Layer 6 of a small transformer language model trained on English Wikipedia (14 layers, counted from 0, width 128).
A neuron adds its activation times its output weights to the MLP's output. To switch it off is to set its activation to zero at one token and run the rest of the model.
A neuron's activation on a vector x is GELU(weights . x + bias), where the dot is the dot product.

Input weights of the MLP neurons that the questions are about. A number n stands for (n - 128) times 0.0025.
n42 (bias -0.241): 118, 173, 199, 42, 153, 180, 72, 90, 129, 153, 181, 128, 173, 113, 136, 106, 71, 130, 159, 176, 180, 168, 90, 59, 162, 34, 112, 133, 177, 126, 119, 74, 113, 113, 149, 78, 138, 185, 80, 155, 155, 106, 127, 86, 115, 122, 68, 106, 184, 94, 104, 77, 126, 206, 109, 97, 123, 157, 84, 135, 188, 116, 113, 167, 135, 120, 121, 200, 93, 126, 160, 122, 77, 158, 124, 186, 100, 28, 121, 160, 120, 133, 106, 135, 156, 130, 135, 139, 89, 164, 72, 148, 113, 128, 163, 140, 101, 230, 158, 51, 176, 167, 139, 113, 172, 173, 28, 62, 176, 67, 129, 160, 109, 163, 106, 134, 132, 154, 70, 135, 144, 103, 114, 97, 101, 123, 118, 144
n108 (bias -0.116): 115, 71, 154, 155, 75, 86, 165, 163, 127, 109, 125, 160, 158, 46, 90, 138, 138, 104, 141, 85, 105, 122, 119, 161, 61, 175, 96, 117, 184, 106, 191, 223, 60, 127, 165, 149, 84, 143, 126, 123, 61, 97, 122, 139, 207, 202, 91, 119, 96, 81, 172, 127, 178, 134, 149, 164, 89, 169, 87, 178, 66, 129, 113, 118, 114, 179, 121, 134, 139, 104, 152, 138, 128, 111, 151, 89, 196, 130, 81, 166, 166, 147, 105, 128, 91, 99, 66, 87, 85, 168, 160, 141, 124, 128, 165, 107, 192, 145, 162, 194, 128, 143, 105, 83, 59, 160, 127, 92, 112, 212, 48, 145, 161, 205, 100, 126, 112, 163, 145, 114, 163, 128, 110, 74, 165, 159, 108, 110
n141 (bias -0.172): 153, 122, 189, 68, 108, 96, 80, 116, 147, 119, 136, 141, 161, 144, 113, 126, 103, 76, 152, 118, 168, 180, 102, 99, 137, 124, 135, 78, 170, 87, 198, 145, 86, 172, 124, 166, 151, 105, 184, 100, 143, 67, 110, 112, 152, 149, 110, 139, 87, 75, 52, 96, 162, 89, 130, 132, 117, 160, 141, 108, 172, 187, 167, 100, 161, 150, 109, 192, 73, 142, 171, 118, 62, 78, 144, 128, 173, 165, 45, 130, 122, 107, 147, 87, 78, 140, 89, 78, 78, 114, 85, 113, 101, 116, 191, 93, 113, 198, 166, 120, 157, 165, 85, 123, 177, 108, 118, 109, 146, 107, 108, 171, 192, 113, 79, 173, 180, 89, 127, 135, 99, 121, 194, 133, 187, 131, 206, 127
n170 (bias -0.250): 98, 144, 184, 145, 118, 80, 152, 173, 115, 104, 142, 154, 231, 102, 102, 99, 99, 96, 222, 114, 180, 112, 125, 130, 105, 115, 75, 140, 106, 132, 110, 98, 142, 133, 64, 150, 139, 94, 132, 166, 168, 126, 113, 135, 186, 149, 165, 55, 67, 152, 77, 159, 144, 224, 122, 207, 109, 180, 91, 54, 113, 149, 110, 100, 124, 112, 56, 119, 128, 137, 96, 126, 158, 143, 177, 114, 140, 108, 129, 143, 140, 75, 110, 170, 69, 139, 118, 62, 87, 207, 231, 102, 90, 125, 105, 98, 215, 120, 235, 160, 188, 102, 149, 20, 103, 154, 90, 57, 171, 123, 94, 163, 160, 106, 129, 104, 128, 145, 103, 193, 149, 115, 136, 142, 213, 81, 161, 101
n218 (bias -0.320): 94, 157, 150, 104, 66, 117, 132, 138, 118, 156, 116, 119, 170, 117, 51, 184, 157, 167, 89, 143, 234, 165, 64, 130, 61, 105, 101, 104, 108, 248, 180, 118, 96, 207, 70, 150, 142, 117, 122, 202, 115, 181, 142, 151, 122, 163, 149, 98, 114, 136, 149, 86, 107, 65, 141, 128, 129, 101, 140, 167, 46, 142, 74, 153, 189, 104, 95, 205, 130, 50, 107, 149, 162, 144, 107, 79, 96, 26, 86, 240, 162, 150, 133, 134, 110, 166, 170, 139, 103, 95, 182, 6, 128, 94, 86, 166, 141, 114, 133, 138, 132, 154, 104, 57, 66, 96, 136, 84, 117, 158, 63, 120, 149, 132, 147, 89, 106, 193, 136, 123, 126, 181, 145, 119, 98, 81, 102, 146
n220 (bias -0.153): 92, 83, 146, 134, 176, 116, 118, 128, 107, 94, 98, 156, 116, 87, 120, 119, 96, 51, 179, 138, 119, 120, 43, 84, 136, 92, 111, 91, 89, 112, 140, 203, 203, 126, 134, 105, 88, 135, 145, 155, 84, 163, 98, 153, 193, 150, 57, 84, 132, 85, 129, 127, 107, 161, 178, 102, 130, 194, 124, 141, 92, 98, 160, 151, 148, 132, 218, 162, 107, 129, 148, 143, 121, 116, 179, 110, 172, 164, 144, 135, 154, 118, 134, 165, 185, 122, 92, 107, 145, 138, 170, 127, 71, 134, 153, 116, 153, 157, 152, 102, 109, 99, 102, 96, 127, 115, 146, 112, 132, 110, 104, 121, 101, 146, 82, 171, 99, 84, 139, 64, 184, 142, 148, 126, 161, 211, 108, 132
n221 (bias -0.266): 143, 124, 139, 126, 53, 194, 135, 98, 188, 140, 109, 134, 90, 97, 133, 174, 126, 172, 108, 98, 190, 156, 189, 101, 132, 80, 85, 154, 159, 144, 85, 136, 190, 164, 114, 105, 106, 243, 142, 116, 177, 120, 142, 111, 129, 140, 103, 154, 64, 87, 134, 120, 153, 174, 143, 106, 120, 171, 164, 112, 83, 64, 180, 136, 90, 154, 40, 139, 124, 208, 156, 129, 158, 170, 145, 174, 124, 157, 134, 161, 162, 61, 155, 230, 124, 109, 83, 128, 88, 129, 149, 100, 92, 111, 120, 92, 134, 91, 76, 186, 110, 110, 49, 112, 130, 77, 132, 90, 158, 168, 163, 117, 200, 118, 119, 127, 88, 174, 155, 132, 140, 169, 78, 15, 116, 168, 144, 89

Output weights of the MLP neurons that the questions are about. A number n stands for (n - 128) times 0.0024.
n42: 127, 183, 149, 211, 125, 132, 107, 147, 137, 182, 105, 100, 183, 83, 59, 174, 201, 140, 135, 86, 101, 106, 148, 159, 115, 116, 189, 72, 146, 60, 100, 136, 76, 141, 131, 151, 137, 118, 134, 116, 125, 157, 66, 172, 186, 139, 180, 126, 114, 144, 161, 165, 151, 71, 45, 130, 180, 143, 150, 122, 114, 136, 122, 202, 74, 117, 92, 72, 91, 126, 128, 131, 109, 134, 182, 144, 132, 109, 156, 95, 115, 114, 147, 121, 153, 129, 157, 172, 168, 139, 70, 139, 114, 120, 117, 123, 132, 140, 113, 138, 148, 162, 143, 59, 74, 147, 128, 142, 131, 168, 116, 91, 74, 102, 179, 151, 145, 53, 123, 105, 113, 132, 124, 222, 84, 140, 83, 62
n108: 130, 75, 94, 123, 116, 141, 90, 108, 138, 139, 125, 133, 109, 137, 142, 86, 65, 124, 128, 124, 151, 104, 185, 177, 159, 98, 120, 69, 114, 154, 108, 190, 185, 129, 104, 127, 172, 153, 103, 90, 171, 146, 127, 112, 118, 101, 85, 68, 92, 143, 143, 104, 128, 137, 124, 84, 129, 141, 146, 77, 112, 100, 182, 191, 140, 88, 139, 105, 111, 140, 141, 122, 148, 114, 109, 204, 70, 158, 60, 148, 132, 100, 94, 168, 164, 154, 183, 143, 171, 166, 105, 95, 107, 149, 118, 91, 95, 130, 127, 123, 175, 155, 145, 155, 178, 127, 95, 98, 21, 107, 120, 122, 69, 82, 208, 130, 142, 132, 66, 193, 100, 161, 128, 233, 124, 122, 162, 147
n141: 72, 148, 130, 200, 133, 75, 109, 180, 140, 135, 178, 134, 64, 112, 125, 130, 122, 103, 144, 139, 163, 95, 153, 175, 128, 111, 111, 134, 72, 98, 145, 139, 175, 62, 157, 73, 135, 81, 163, 148, 125, 118, 104, 127, 121, 139, 119, 141, 197, 147, 179, 112, 78, 161, 153, 119, 92, 146, 143, 123, 118, 104, 104, 76, 121, 120, 115, 125, 93, 114, 74, 167, 173, 171, 163, 103, 32, 108, 113, 134, 129, 124, 94, 98, 120, 77, 110, 157, 162, 152, 105, 145, 165, 142, 90, 208, 173, 106, 114, 89, 161, 105, 106, 132, 193, 186, 130, 134, 128, 128, 76, 127, 151, 146, 132, 191, 96, 130, 159, 188, 71, 139, 108, 181, 129, 118, 128, 141
n170: 123, 143, 104, 144, 183, 111, 139, 144, 33, 93, 75, 117, 190, 184, 97, 150, 150, 113, 112, 149, 150, 148, 145, 146, 186, 93, 143, 133, 124, 174, 101, 103, 81, 159, 110, 189, 80, 175, 117, 179, 125, 56, 69, 158, 131, 62, 91, 179, 144, 127, 40, 124, 121, 129, 83, 227, 56, 120, 146, 72, 129, 147, 88, 159, 249, 58, 80, 153, 136, 142, 233, 122, 103, 85, 106, 112, 200, 78, 150, 114, 106, 105, 96, 128, 59, 146, 130, 93, 95, 154, 183, 162, 155, 161, 151, 106, 102, 95, 108, 124, 72, 120, 156, 171, 115, 144, 177, 154, 189, 84, 78, 84, 145, 122, 130, 99, 190, 146, 54, 100, 102, 103, 133, 233, 116, 121, 155, 145
n218: 118, 101, 168, 155, 137, 106, 100, 205, 117, 163, 117, 164, 80, 96, 135, 172, 133, 173, 165, 121, 190, 44, 126, 139, 128, 227, 148, 147, 105, 129, 148, 165, 96, 87, 194, 130, 176, 145, 144, 105, 144, 127, 194, 82, 114, 82, 185, 94, 62, 63, 183, 174, 49, 115, 145, 79, 166, 109, 92, 117, 39, 100, 129, 127, 64, 129, 176, 64, 84, 120, 35, 123, 189, 134, 152, 111, 87, 98, 41, 247, 143, 191, 123, 100, 108, 83, 79, 188, 128, 133, 106, 159, 121, 105, 131, 136, 65, 162, 153, 185, 65, 134, 156, 159, 124, 91, 143, 89, 128, 149, 97, 118, 99, 161, 156, 109, 68, 161, 119, 102, 175, 119, 104, 143, 147, 192, 179, 135
n220: 110, 58, 110, 86, 124, 121, 100, 154, 189, 126, 158, 121, 109, 102, 136, 150, 105, 185, 96, 152, 162, 144, 171, 137, 106, 163, 123, 153, 80, 160, 100, 124, 114, 144, 128, 118, 150, 129, 169, 184, 107, 165, 122, 108, 191, 107, 89, 112, 120, 120, 145, 122, 153, 122, 139, 105, 75, 127, 157, 101, 166, 129, 124, 118, 182, 93, 154, 103, 123, 95, 136, 138, 52, 108, 123, 124, 102, 103, 132, 116, 110, 131, 77, 165, 107, 101, 134, 160, 135, 154, 199, 164, 197, 197, 70, 95, 103, 136, 183, 145, 89, 96, 143, 120, 140, 80, 140, 213, 75, 123, 160, 107, 152, 109, 140, 98, 150, 109, 43, 143, 137, 132, 166, 88, 54, 122, 139, 122
n221: 133, 81, 132, 86, 85, 75, 121, 145, 83, 79, 157, 104, 150, 89, 146, 73, 147, 148, 121, 136, 136, 122, 101, 113, 176, 126, 139, 188, 72, 159, 148, 161, 143, 101, 107, 116, 48, 122, 212, 131, 58, 172, 113, 95, 173, 101, 139, 152, 189, 133, 128, 164, 100, 135, 169, 123, 152, 108, 146, 70, 153, 87, 78, 180, 136, 96, 160, 128, 176, 108, 133, 137, 140, 134, 125, 120, 110, 198, 127, 165, 96, 102, 119, 147, 118, 118, 109, 86, 78, 107, 131, 139, 194, 188, 165, 124, 92, 174, 176, 112, 107, 54, 172, 151, 133, 212, 172, 196, 166, 87, 96, 71, 102, 149, 121, 138, 138, 104, 151, 160, 42, 103, 80, 115, 213, 127, 108, 168

Each question names a token from some text and the token that comes next. It shows the vector x that enters the MLP there. A number n stands for (n - 128) times 0.049.

Then comes g, the gradient of the next token's log-probability with respect to the MLP's output, scaled to length 1. A neuron's effect is roughly proportional to its activation times (output weights . g). A number n stands for (n - 128) times 0.0028.

"an", then "ge"
x: 141, 148, 111, 110, 150, 107, 119, 118, 104, 128, 128, 129, 118, 145, 116, 120, 115, 122, 115, 149, 94, 142, 153, 112, 152, 108, 156, 120, 120, 97, 118, 112, 155, 129, 114, 128, 125, 143, 101, 85, 149, 134, 129, 104, 131, 108, 102, 143, 96, 115, 137, 115, 95, 143, 116, 144, 130, 138, 125, 106, 110, 116, 182, 174, 114, 101, 155, 152, 136, 131, 176, 142, 102, 128, 150, 129, 157, 125, 169, 60, 104, 125, 99, 77, 145, 123, 152, 116, 149, 156, 93, 136, 202, 139, 194, 130, 101, 134, 139, 109, 95, 147, 103, 143, 178, 126, 143, 125, 125, 114, 169, 121, 142, 117, 156, 153, 129, 129, 155, 126, 146, 83, 117, 121, 95, 103, 129, 129
g: 108, 72, 120, 99, 82, 118, 85, 144, 140, 123, 103, 157, 145, 155, 121, 137, 120, 119, 149, 145, 82, 103, 155, 149, 122, 143, 130, 121, 141, 131, 182, 78, 145, 162, 93, 154, 84, 123, 137, 144, 130, 90, 107, 161, 167, 159, 162, 161, 154, 125, 131, 101, 107, 98, 164, 126, 162, 71, 145, 119, 63, 130, 128, 158, 213, 149, 74, 64, 134, 122, 154, 110, 166, 217, 136, 73, 162, 104, 124, 78, 90, 193, 138, 140, 185, 112, 164, 77, 129, 78, 133, 112, 117, 84, 175, 120, 117, 142, 129, 160, 126, 145, 178, 104, 110, 147, 62, 124, 162, 131, 123, 145, 69, 101, 142, 100, 157, 104, 143, 119, 120, 87, 149, 128, 150, 189, 145, 111
Which neuron, switched off, raises the next token's probability most? n141

"th", then "s"
x: 117, 98, 86, 136, 148, 112, 129, 77, 129, 105, 143, 134, 100, 113, 140, 136, 127, 135, 127, 127, 123, 131, 166, 164, 114, 126, 156, 114, 141, 129, 123, 138, 131, 122, 97, 132, 126, 154, 145, 74, 151, 111, 119, 116, 111, 132, 135, 90, 147, 105, 126, 149, 114, 119, 161, 130, 137, 165, 153, 111, 93, 103, 144, 161, 148, 120, 141, 119, 183, 95, 138, 142, 157, 127, 136, 132, 111, 100, 123, 124, 134, 124, 79, 131, 137, 96, 128, 144, 138, 139, 111, 140, 158, 159, 99, 95, 107, 123, 108, 140, 108, 83, 147, 113, 112, 141, 170, 118, 133, 142, 172, 125, 151, 120, 142, 106, 136, 144, 113, 173, 103, 145, 167, 145, 119, 140, 162, 145
g: 103, 152, 131, 150, 116, 52, 116, 160, 153, 165, 119, 146, 144, 107, 115, 161, 100, 115, 165, 73, 103, 155, 176, 128, 145, 170, 138, 173, 77, 125, 137, 91, 78, 137, 95, 137, 195, 126, 130, 174, 80, 178, 56, 122, 133, 120, 137, 73, 112, 134, 107, 158, 152, 153, 183, 101, 155, 133, 78, 130, 157, 127, 121, 175, 177, 72, 103, 80, 121, 100, 115, 103, 123, 119, 163, 94, 106, 157, 204, 118, 161, 111, 146, 110, 143, 142, 146, 172, 141, 104, 164, 136, 104, 83, 98, 85, 94, 164, 157, 144, 136, 133, 52, 149, 145, 177, 104, 157, 108, 120, 83, 141, 99, 135, 140, 102, 135, 89, 142, 148, 138, 100, 131, 105, 189, 114, 158, 83
Switching off which neuron hurts the next token most? n221

"b", then "i"
x: 101, 109, 127, 152, 137, 116, 170, 141, 107, 122, 142, 115, 78, 129, 112, 110, 120, 115, 145, 133, 148, 157, 147, 96, 138, 137, 187, 135, 121, 141, 124, 139, 125, 117, 107, 167, 108, 119, 139, 94, 169, 171, 122, 143, 137, 133, 143, 105, 95, 128, 132, 156, 129, 128, 92, 135, 133, 156, 151, 116, 143, 154, 122, 175, 122, 96, 146, 137, 143, 84, 108, 135, 152, 145, 115, 147, 103, 136, 172, 121, 166, 132, 83, 113, 111, 99, 110, 145, 112, 135, 139, 126, 154, 159, 121, 111, 127, 103, 134, 127, 97, 106, 108, 113, 106, 139, 163, 149, 112, 122, 113, 86, 163, 94, 108, 100, 96, 167, 134, 144, 132, 148, 141, 134, 78, 129, 115, 150
g: 111, 109, 175, 141, 193, 99, 170, 148, 145, 108, 87, 115, 111, 160, 158, 99, 127, 137, 87, 198, 122, 142, 114, 100, 156, 175, 77, 145, 151, 117, 148, 146, 149, 144, 109, 136, 124, 141, 140, 95, 160, 132, 137, 110, 136, 85, 145, 93, 120, 136, 110, 92, 85, 151, 157, 133, 199, 61, 95, 132, 104, 90, 107, 150, 111, 130, 69, 191, 137, 148, 153, 79, 168, 122, 104, 132, 188, 57, 160, 146, 111, 98, 97, 29, 134, 90, 194, 124, 132, 85, 149, 117, 110, 118, 133, 178, 90, 124, 153, 157, 110, 145, 77, 141, 82, 137, 135, 126, 123, 165, 160, 163, 185, 140, 172, 165, 103, 142, 107, 104, 140, 112, 118, 124, 84, 139, 99, 141
Switching off which neuron hurts the next token most? n218

",", then " I"
x: 112, 142, 97, 95, 128, 149, 142, 105, 141, 134, 90, 113, 172, 130, 104, 144, 133, 129, 122, 142, 98, 141, 144, 113, 151, 109, 210, 113, 135, 157, 135, 120, 119, 132, 134, 146, 113, 150, 110, 139, 148, 135, 135, 130, 154, 89, 113, 128, 120, 126, 135, 139, 138, 117, 132, 104, 113, 157, 127, 129, 144, 118, 121, 135, 159, 133, 116, 121, 100, 113, 152, 131, 190, 136, 103, 137, 111, 99, 111, 101, 123, 155, 101, 96, 127, 113, 125, 176, 90, 121, 153, 156, 126, 176, 139, 122, 105, 109, 115, 121, 123, 118, 74, 129, 94, 141, 152, 157, 126, 108, 167, 124, 132, 117, 143, 147, 127, 142, 159, 121, 129, 151, 121, 98, 119, 117, 133, 127
g: 162, 146, 136, 125, 82, 143, 139, 141, 129, 209, 115, 112, 154, 81, 163, 118, 89, 96, 113, 166, 106, 80, 111, 133, 190, 102, 95, 108, 154, 173, 159, 130, 172, 175, 115, 139, 164, 144, 132, 123, 101, 148, 129, 101, 69, 190, 159, 82, 124, 143, 133, 70, 166, 150, 76, 96, 126, 148, 148, 139, 127, 99, 146, 131, 124, 116, 150, 129, 130, 70, 104, 132, 120, 159, 118, 134, 96, 61, 96, 124, 238, 165, 154, 112, 108, 160, 151, 128, 125, 194, 138, 133, 113, 124, 153, 163, 90, 125, 131, 93, 72, 158, 112, 160, 98, 82, 87, 131, 56, 116, 102, 131, 172, 150, 117, 107, 176, 95, 151, 123, 122, 118, 135, 100, 165, 123, 153, 85
Which neuron, switched off, raises the next token's probability most? n221

"t", then " "
x: 119, 140, 132, 137, 145, 116, 163, 156, 96, 103, 125, 93, 104, 121, 105, 111, 155, 111, 122, 125, 125, 137, 103, 115, 133, 112, 162, 110, 142, 127, 130, 99, 119, 108, 153, 135, 94, 43, 149, 172, 155, 137, 150, 117, 132, 145, 106, 110, 92, 134, 94, 133, 127, 141, 83, 167, 107, 145, 139, 128, 135, 134, 103, 147, 140, 106, 100, 148, 147, 130, 183, 119, 182, 114, 148, 118, 151, 119, 133, 91, 153, 142, 100, 134, 118, 99, 105, 135, 133, 99, 143, 127, 159, 163, 110, 143, 134, 112, 134, 157, 107, 104, 119, 158, 114, 120, 146, 101, 138, 119, 94, 103, 160, 119, 120, 151, 126, 153, 168, 131, 125, 151, 165, 122, 133, 154, 127, 160
g: 191, 75, 124, 113, 97, 173, 88, 93, 131, 146, 119, 129, 149, 155, 79, 133, 124, 125, 110, 86, 140, 154, 124, 163, 138, 92, 134, 110, 93, 135, 120, 121, 164, 62, 153, 106, 111, 107, 137, 167, 139, 169, 167, 105, 178, 86, 146, 119, 161, 90, 155, 135, 125, 79, 131, 137, 179, 118, 146, 65, 109, 188, 117, 139, 144, 110, 111, 141, 173, 119, 178, 119, 109, 128, 88, 135, 211, 134, 140, 98, 89, 113, 129, 80, 130, 97, 166, 101, 162, 101, 129, 123, 203, 173, 103, 134, 114, 102, 77, 123, 97, 174, 88, 130, 177, 92, 121, 139, 108, 130, 151, 155, 135, 92, 160, 155, 135, 153, 90, 181, 137, 164, 161, 169, 89, 79, 126, 54
Which neuron, switched off, raises the next token's probability most? n218

"un", then "o"
x: 121, 148, 101, 60, 115, 123, 108, 120, 139, 131, 102, 175, 160, 119, 88, 101, 108, 132, 117, 168, 91, 104, 143, 126, 115, 148, 188, 120, 123, 82, 118, 100, 174, 124, 146, 161, 127, 133, 107, 105, 139, 162, 106, 127, 132, 117, 103, 132, 122, 145, 99, 79, 108, 110, 102, 125, 124, 142, 151, 133, 110, 138, 154, 185, 135, 97, 140, 161, 140, 147, 124, 124, 154, 141, 163, 117, 129, 128, 140, 102, 127, 106, 127, 85, 131, 125, 169, 137, 135, 154, 114, 132, 205, 127, 128, 106, 131, 141, 137, 109, 97, 135, 119, 153, 180, 116, 135, 140, 110, 146, 143, 131, 131, 124, 147, 127, 144, 163, 120, 139, 127, 121, 143, 120, 130, 114, 90, 141
g: 142, 125, 120, 110, 127, 165, 104, 127, 179, 164, 99, 106, 90, 152, 97, 164, 141, 91, 141, 125, 65, 161, 135, 143, 172, 150, 91, 82, 125, 147, 158, 93, 104, 106, 95, 148, 145, 52, 132, 108, 159, 108, 142, 95, 157, 118, 114, 176, 115, 144, 165, 58, 161, 116, 99, 139, 92, 141, 106, 63, 154, 166, 126, 118, 168, 166, 147, 110, 147, 140, 90, 201, 114, 151, 93, 112, 114, 135, 102, 55, 180, 171, 158, 201, 136, 178, 78, 107, 124, 135, 143, 148, 190, 101, 107, 56, 99, 119, 132, 169, 129, 77, 170, 192, 117, 124, 153, 131, 118, 135, 142, 81, 126, 144, 142, 139, 154, 132, 138, 106, 78, 142, 105, 102, 108, 143, 126, 136
Which neuron, switched off, raises the next token's probability most? n220

"h", then "."
x: 115, 101, 126, 125, 108, 107, 157, 126, 154, 114, 132, 100, 102, 143, 113, 124, 110, 94, 135, 135, 125, 163, 180, 158, 140, 140, 234, 144, 113, 110, 150, 154, 96, 123, 150, 121, 101, 104, 158, 116, 100, 125, 108, 157, 113, 79, 144, 119, 122, 95, 141, 154, 132, 130, 95, 147, 150, 122, 119, 116, 59, 107, 132, 143, 120, 117, 129, 106, 130, 89, 137, 137, 162, 141, 128, 135, 158, 115, 129, 122, 143, 96, 127, 122, 134, 92, 108, 160, 164, 126, 139, 146, 159, 111, 144, 139, 132, 102, 126, 131, 78, 126, 130, 123, 99, 121, 171, 89, 145, 129, 139, 111, 104, 139, 147, 109, 126, 130, 148, 118, 131, 141, 151, 142, 115, 152, 128, 173
g: 90, 136, 167, 167, 120, 123, 111, 122, 116, 149, 136, 93, 168, 114, 204, 157, 99, 122, 74, 84, 134, 108, 182, 102, 136, 110, 49, 139, 159, 123, 94, 113, 135, 119, 113, 116, 140, 108, 105, 68, 153, 152, 135, 106, 162, 127, 204, 134, 127, 75, 152, 186, 179, 77, 128, 156, 180, 152, 132, 179, 163, 140, 178, 156, 97, 132, 91, 127, 122, 101, 100, 110, 133, 97, 140, 74, 120, 129, 94, 150, 132, 91, 106, 118, 140, 117, 106, 95, 120, 157, 89, 116, 114, 158, 160, 131, 139, 194, 102, 108, 149, 88, 191, 107, 84, 104, 204, 103, 144, 141, 142, 104, 208, 171, 172, 92, 126, 99, 104, 101, 146, 131, 101, 122, 133, 137, 126, 106
Which neuron, switched off, raises the next token's probability most? n108

"ab", then "l"
x: 120, 95, 94, 104, 157, 108, 140, 100, 128, 132, 140, 143, 141, 120, 85, 129, 133, 116, 147, 131, 120, 130, 138, 115, 134, 125, 144, 139, 114, 122, 140, 106, 157, 131, 115, 121, 162, 127, 120, 61, 153, 139, 142, 113, 152, 141, 128, 105, 114, 125, 137, 131, 138, 134, 117, 137, 87, 132, 119, 87, 113, 144, 133, 140, 126, 108, 147, 127, 172, 92, 93, 134, 110, 118, 138, 120, 137, 128, 146, 117, 85, 115, 88, 151, 167, 109, 113, 196, 86, 144, 145, 154, 144, 170, 81, 109, 123, 138, 129, 129, 106, 113, 119, 110, 144, 169, 121, 156, 116, 117, 172, 128, 137, 122, 145, 118, 120, 158, 149, 152, 141, 93, 156, 159, 113, 124, 162, 129
g: 99, 126, 115, 99, 97, 169, 134, 136, 106, 127, 127, 96, 130, 109, 117, 166, 111, 189, 117, 118, 79, 163, 124, 116, 144, 201, 120, 132, 47, 84, 43, 138, 159, 78, 144, 133, 95, 140, 82, 141, 142, 167, 102, 167, 111, 112, 85, 126, 115, 98, 127, 235, 141, 129, 125, 114, 138, 65, 94, 200, 146, 97, 93, 134, 139, 136, 138, 145, 137, 153, 115, 100, 162, 115, 177, 179, 103, 126, 85, 111, 110, 115, 146, 108, 118, 132, 130, 140, 146, 90, 91, 150, 101, 77, 130, 128, 133, 129, 149, 154, 101, 86, 114, 124, 162, 149, 178, 171, 76, 200, 163, 138, 115, 179, 131, 82, 141, 170, 151, 174, 108, 161, 141, 128, 118, 145, 139, 126
Which neuron, switched off, raises the next token's probability most? n170

"gh", then " p"
x: 109, 141, 129, 138, 182, 95, 162, 155, 85, 146, 110, 116, 112, 148, 104, 107, 112, 95, 142, 148, 123, 150, 136, 127, 132, 138, 198, 144, 116, 163, 141, 136, 82, 119, 96, 158, 122, 72, 145, 135, 147, 138, 144, 124, 146, 153, 107, 101, 135, 108, 88, 158, 138, 131, 77, 163, 104, 139, 165, 104, 110, 104, 140, 121, 158, 85, 139, 124, 118, 110, 125, 128, 157, 122, 121, 117, 131, 111, 112, 111, 107, 120, 107, 127, 115, 89, 112, 151, 164, 115, 120, 145, 156, 165, 136, 141, 110, 102, 124, 134, 145, 112, 119, 119, 103, 162, 129, 109, 136, 116, 148, 116, 132, 124, 96, 144, 136, 172, 132, 157, 132, 142, 103, 155, 133, 117, 144, 122
g: 96, 132, 162, 102, 100, 156, 64, 139, 123, 103, 171, 156, 107, 138, 61, 85, 180, 119, 92, 153, 115, 79, 36, 148, 148, 176, 116, 143, 158, 141, 173, 136, 177, 89, 107, 120, 86, 150, 85, 170, 107, 166, 74, 121, 129, 142, 108, 185, 107, 68, 188, 117, 147, 126, 137, 89, 101, 96, 142, 161, 111, 132, 148, 61, 143, 147, 163, 147, 130, 143, 135, 148, 137, 151, 135, 122, 125, 133, 108, 126, 52, 161, 119, 112, 107, 76, 103, 95, 170, 161, 174, 157, 180, 150, 115, 100, 123, 107, 137, 130, 129, 141, 122, 99, 189, 111, 96, 185, 107, 160, 146, 122, 107, 153, 86, 102, 155, 98, 178, 143, 143, 129, 99, 173, 121, 126, 145, 143
Which neuron, switched off, raises the next token's probability most? n170

"a", then "h"
x: 135, 98, 119, 112, 131, 124, 115, 112, 124, 100, 84, 130, 140, 108, 136, 82, 102, 111, 95, 102, 105, 137, 158, 128, 128, 137, 176, 113, 154, 105, 119, 158, 109, 109, 165, 101, 103, 54, 177, 71, 138, 143, 119, 134, 76, 133, 113, 118, 116, 157, 146, 154, 122, 116, 94, 106, 139, 141, 98, 123, 106, 133, 142, 148, 116, 115, 168, 114, 146, 110, 183, 109, 145, 121, 130, 113, 139, 120, 164, 134, 157, 169, 108, 135, 124, 107, 129, 135, 135, 136, 117, 165, 209, 161, 146, 154, 125, 151, 133, 117, 107, 153, 159, 121, 146, 125, 104, 147, 115, 140, 133, 105, 162, 145, 117, 138, 119, 127, 145, 110, 167, 161, 124, 151, 90, 129, 150, 146
g: 168, 144, 121, 60, 113, 102, 89, 161, 105, 127, 130, 122, 123, 138, 121, 144, 142, 138, 138, 146, 154, 128, 118, 123, 106, 161, 130, 145, 113, 88, 121, 192, 170, 122, 135, 59, 158, 145, 203, 148, 165, 65, 123, 141, 143, 134, 119, 124, 120, 136, 132, 136, 105, 93, 105, 126, 136, 184, 123, 150, 200, 126, 113, 120, 135, 113, 138, 168, 120, 99, 148, 162, 70, 93, 145, 125, 103, 154, 127, 95, 106, 160, 128, 119, 97, 142, 86, 157, 122, 147, 101, 250, 123, 147, 66, 134, 146, 130, 120, 95, 87, 146, 163, 126, 165, 184, 128, 102, 56, 134, 60, 106, 134, 141, 113, 93, 144, 134, 123, 110, 203, 149, 101, 85, 128, 96, 59, 164
Which neuron, switched off, raises the next token's probability most? n108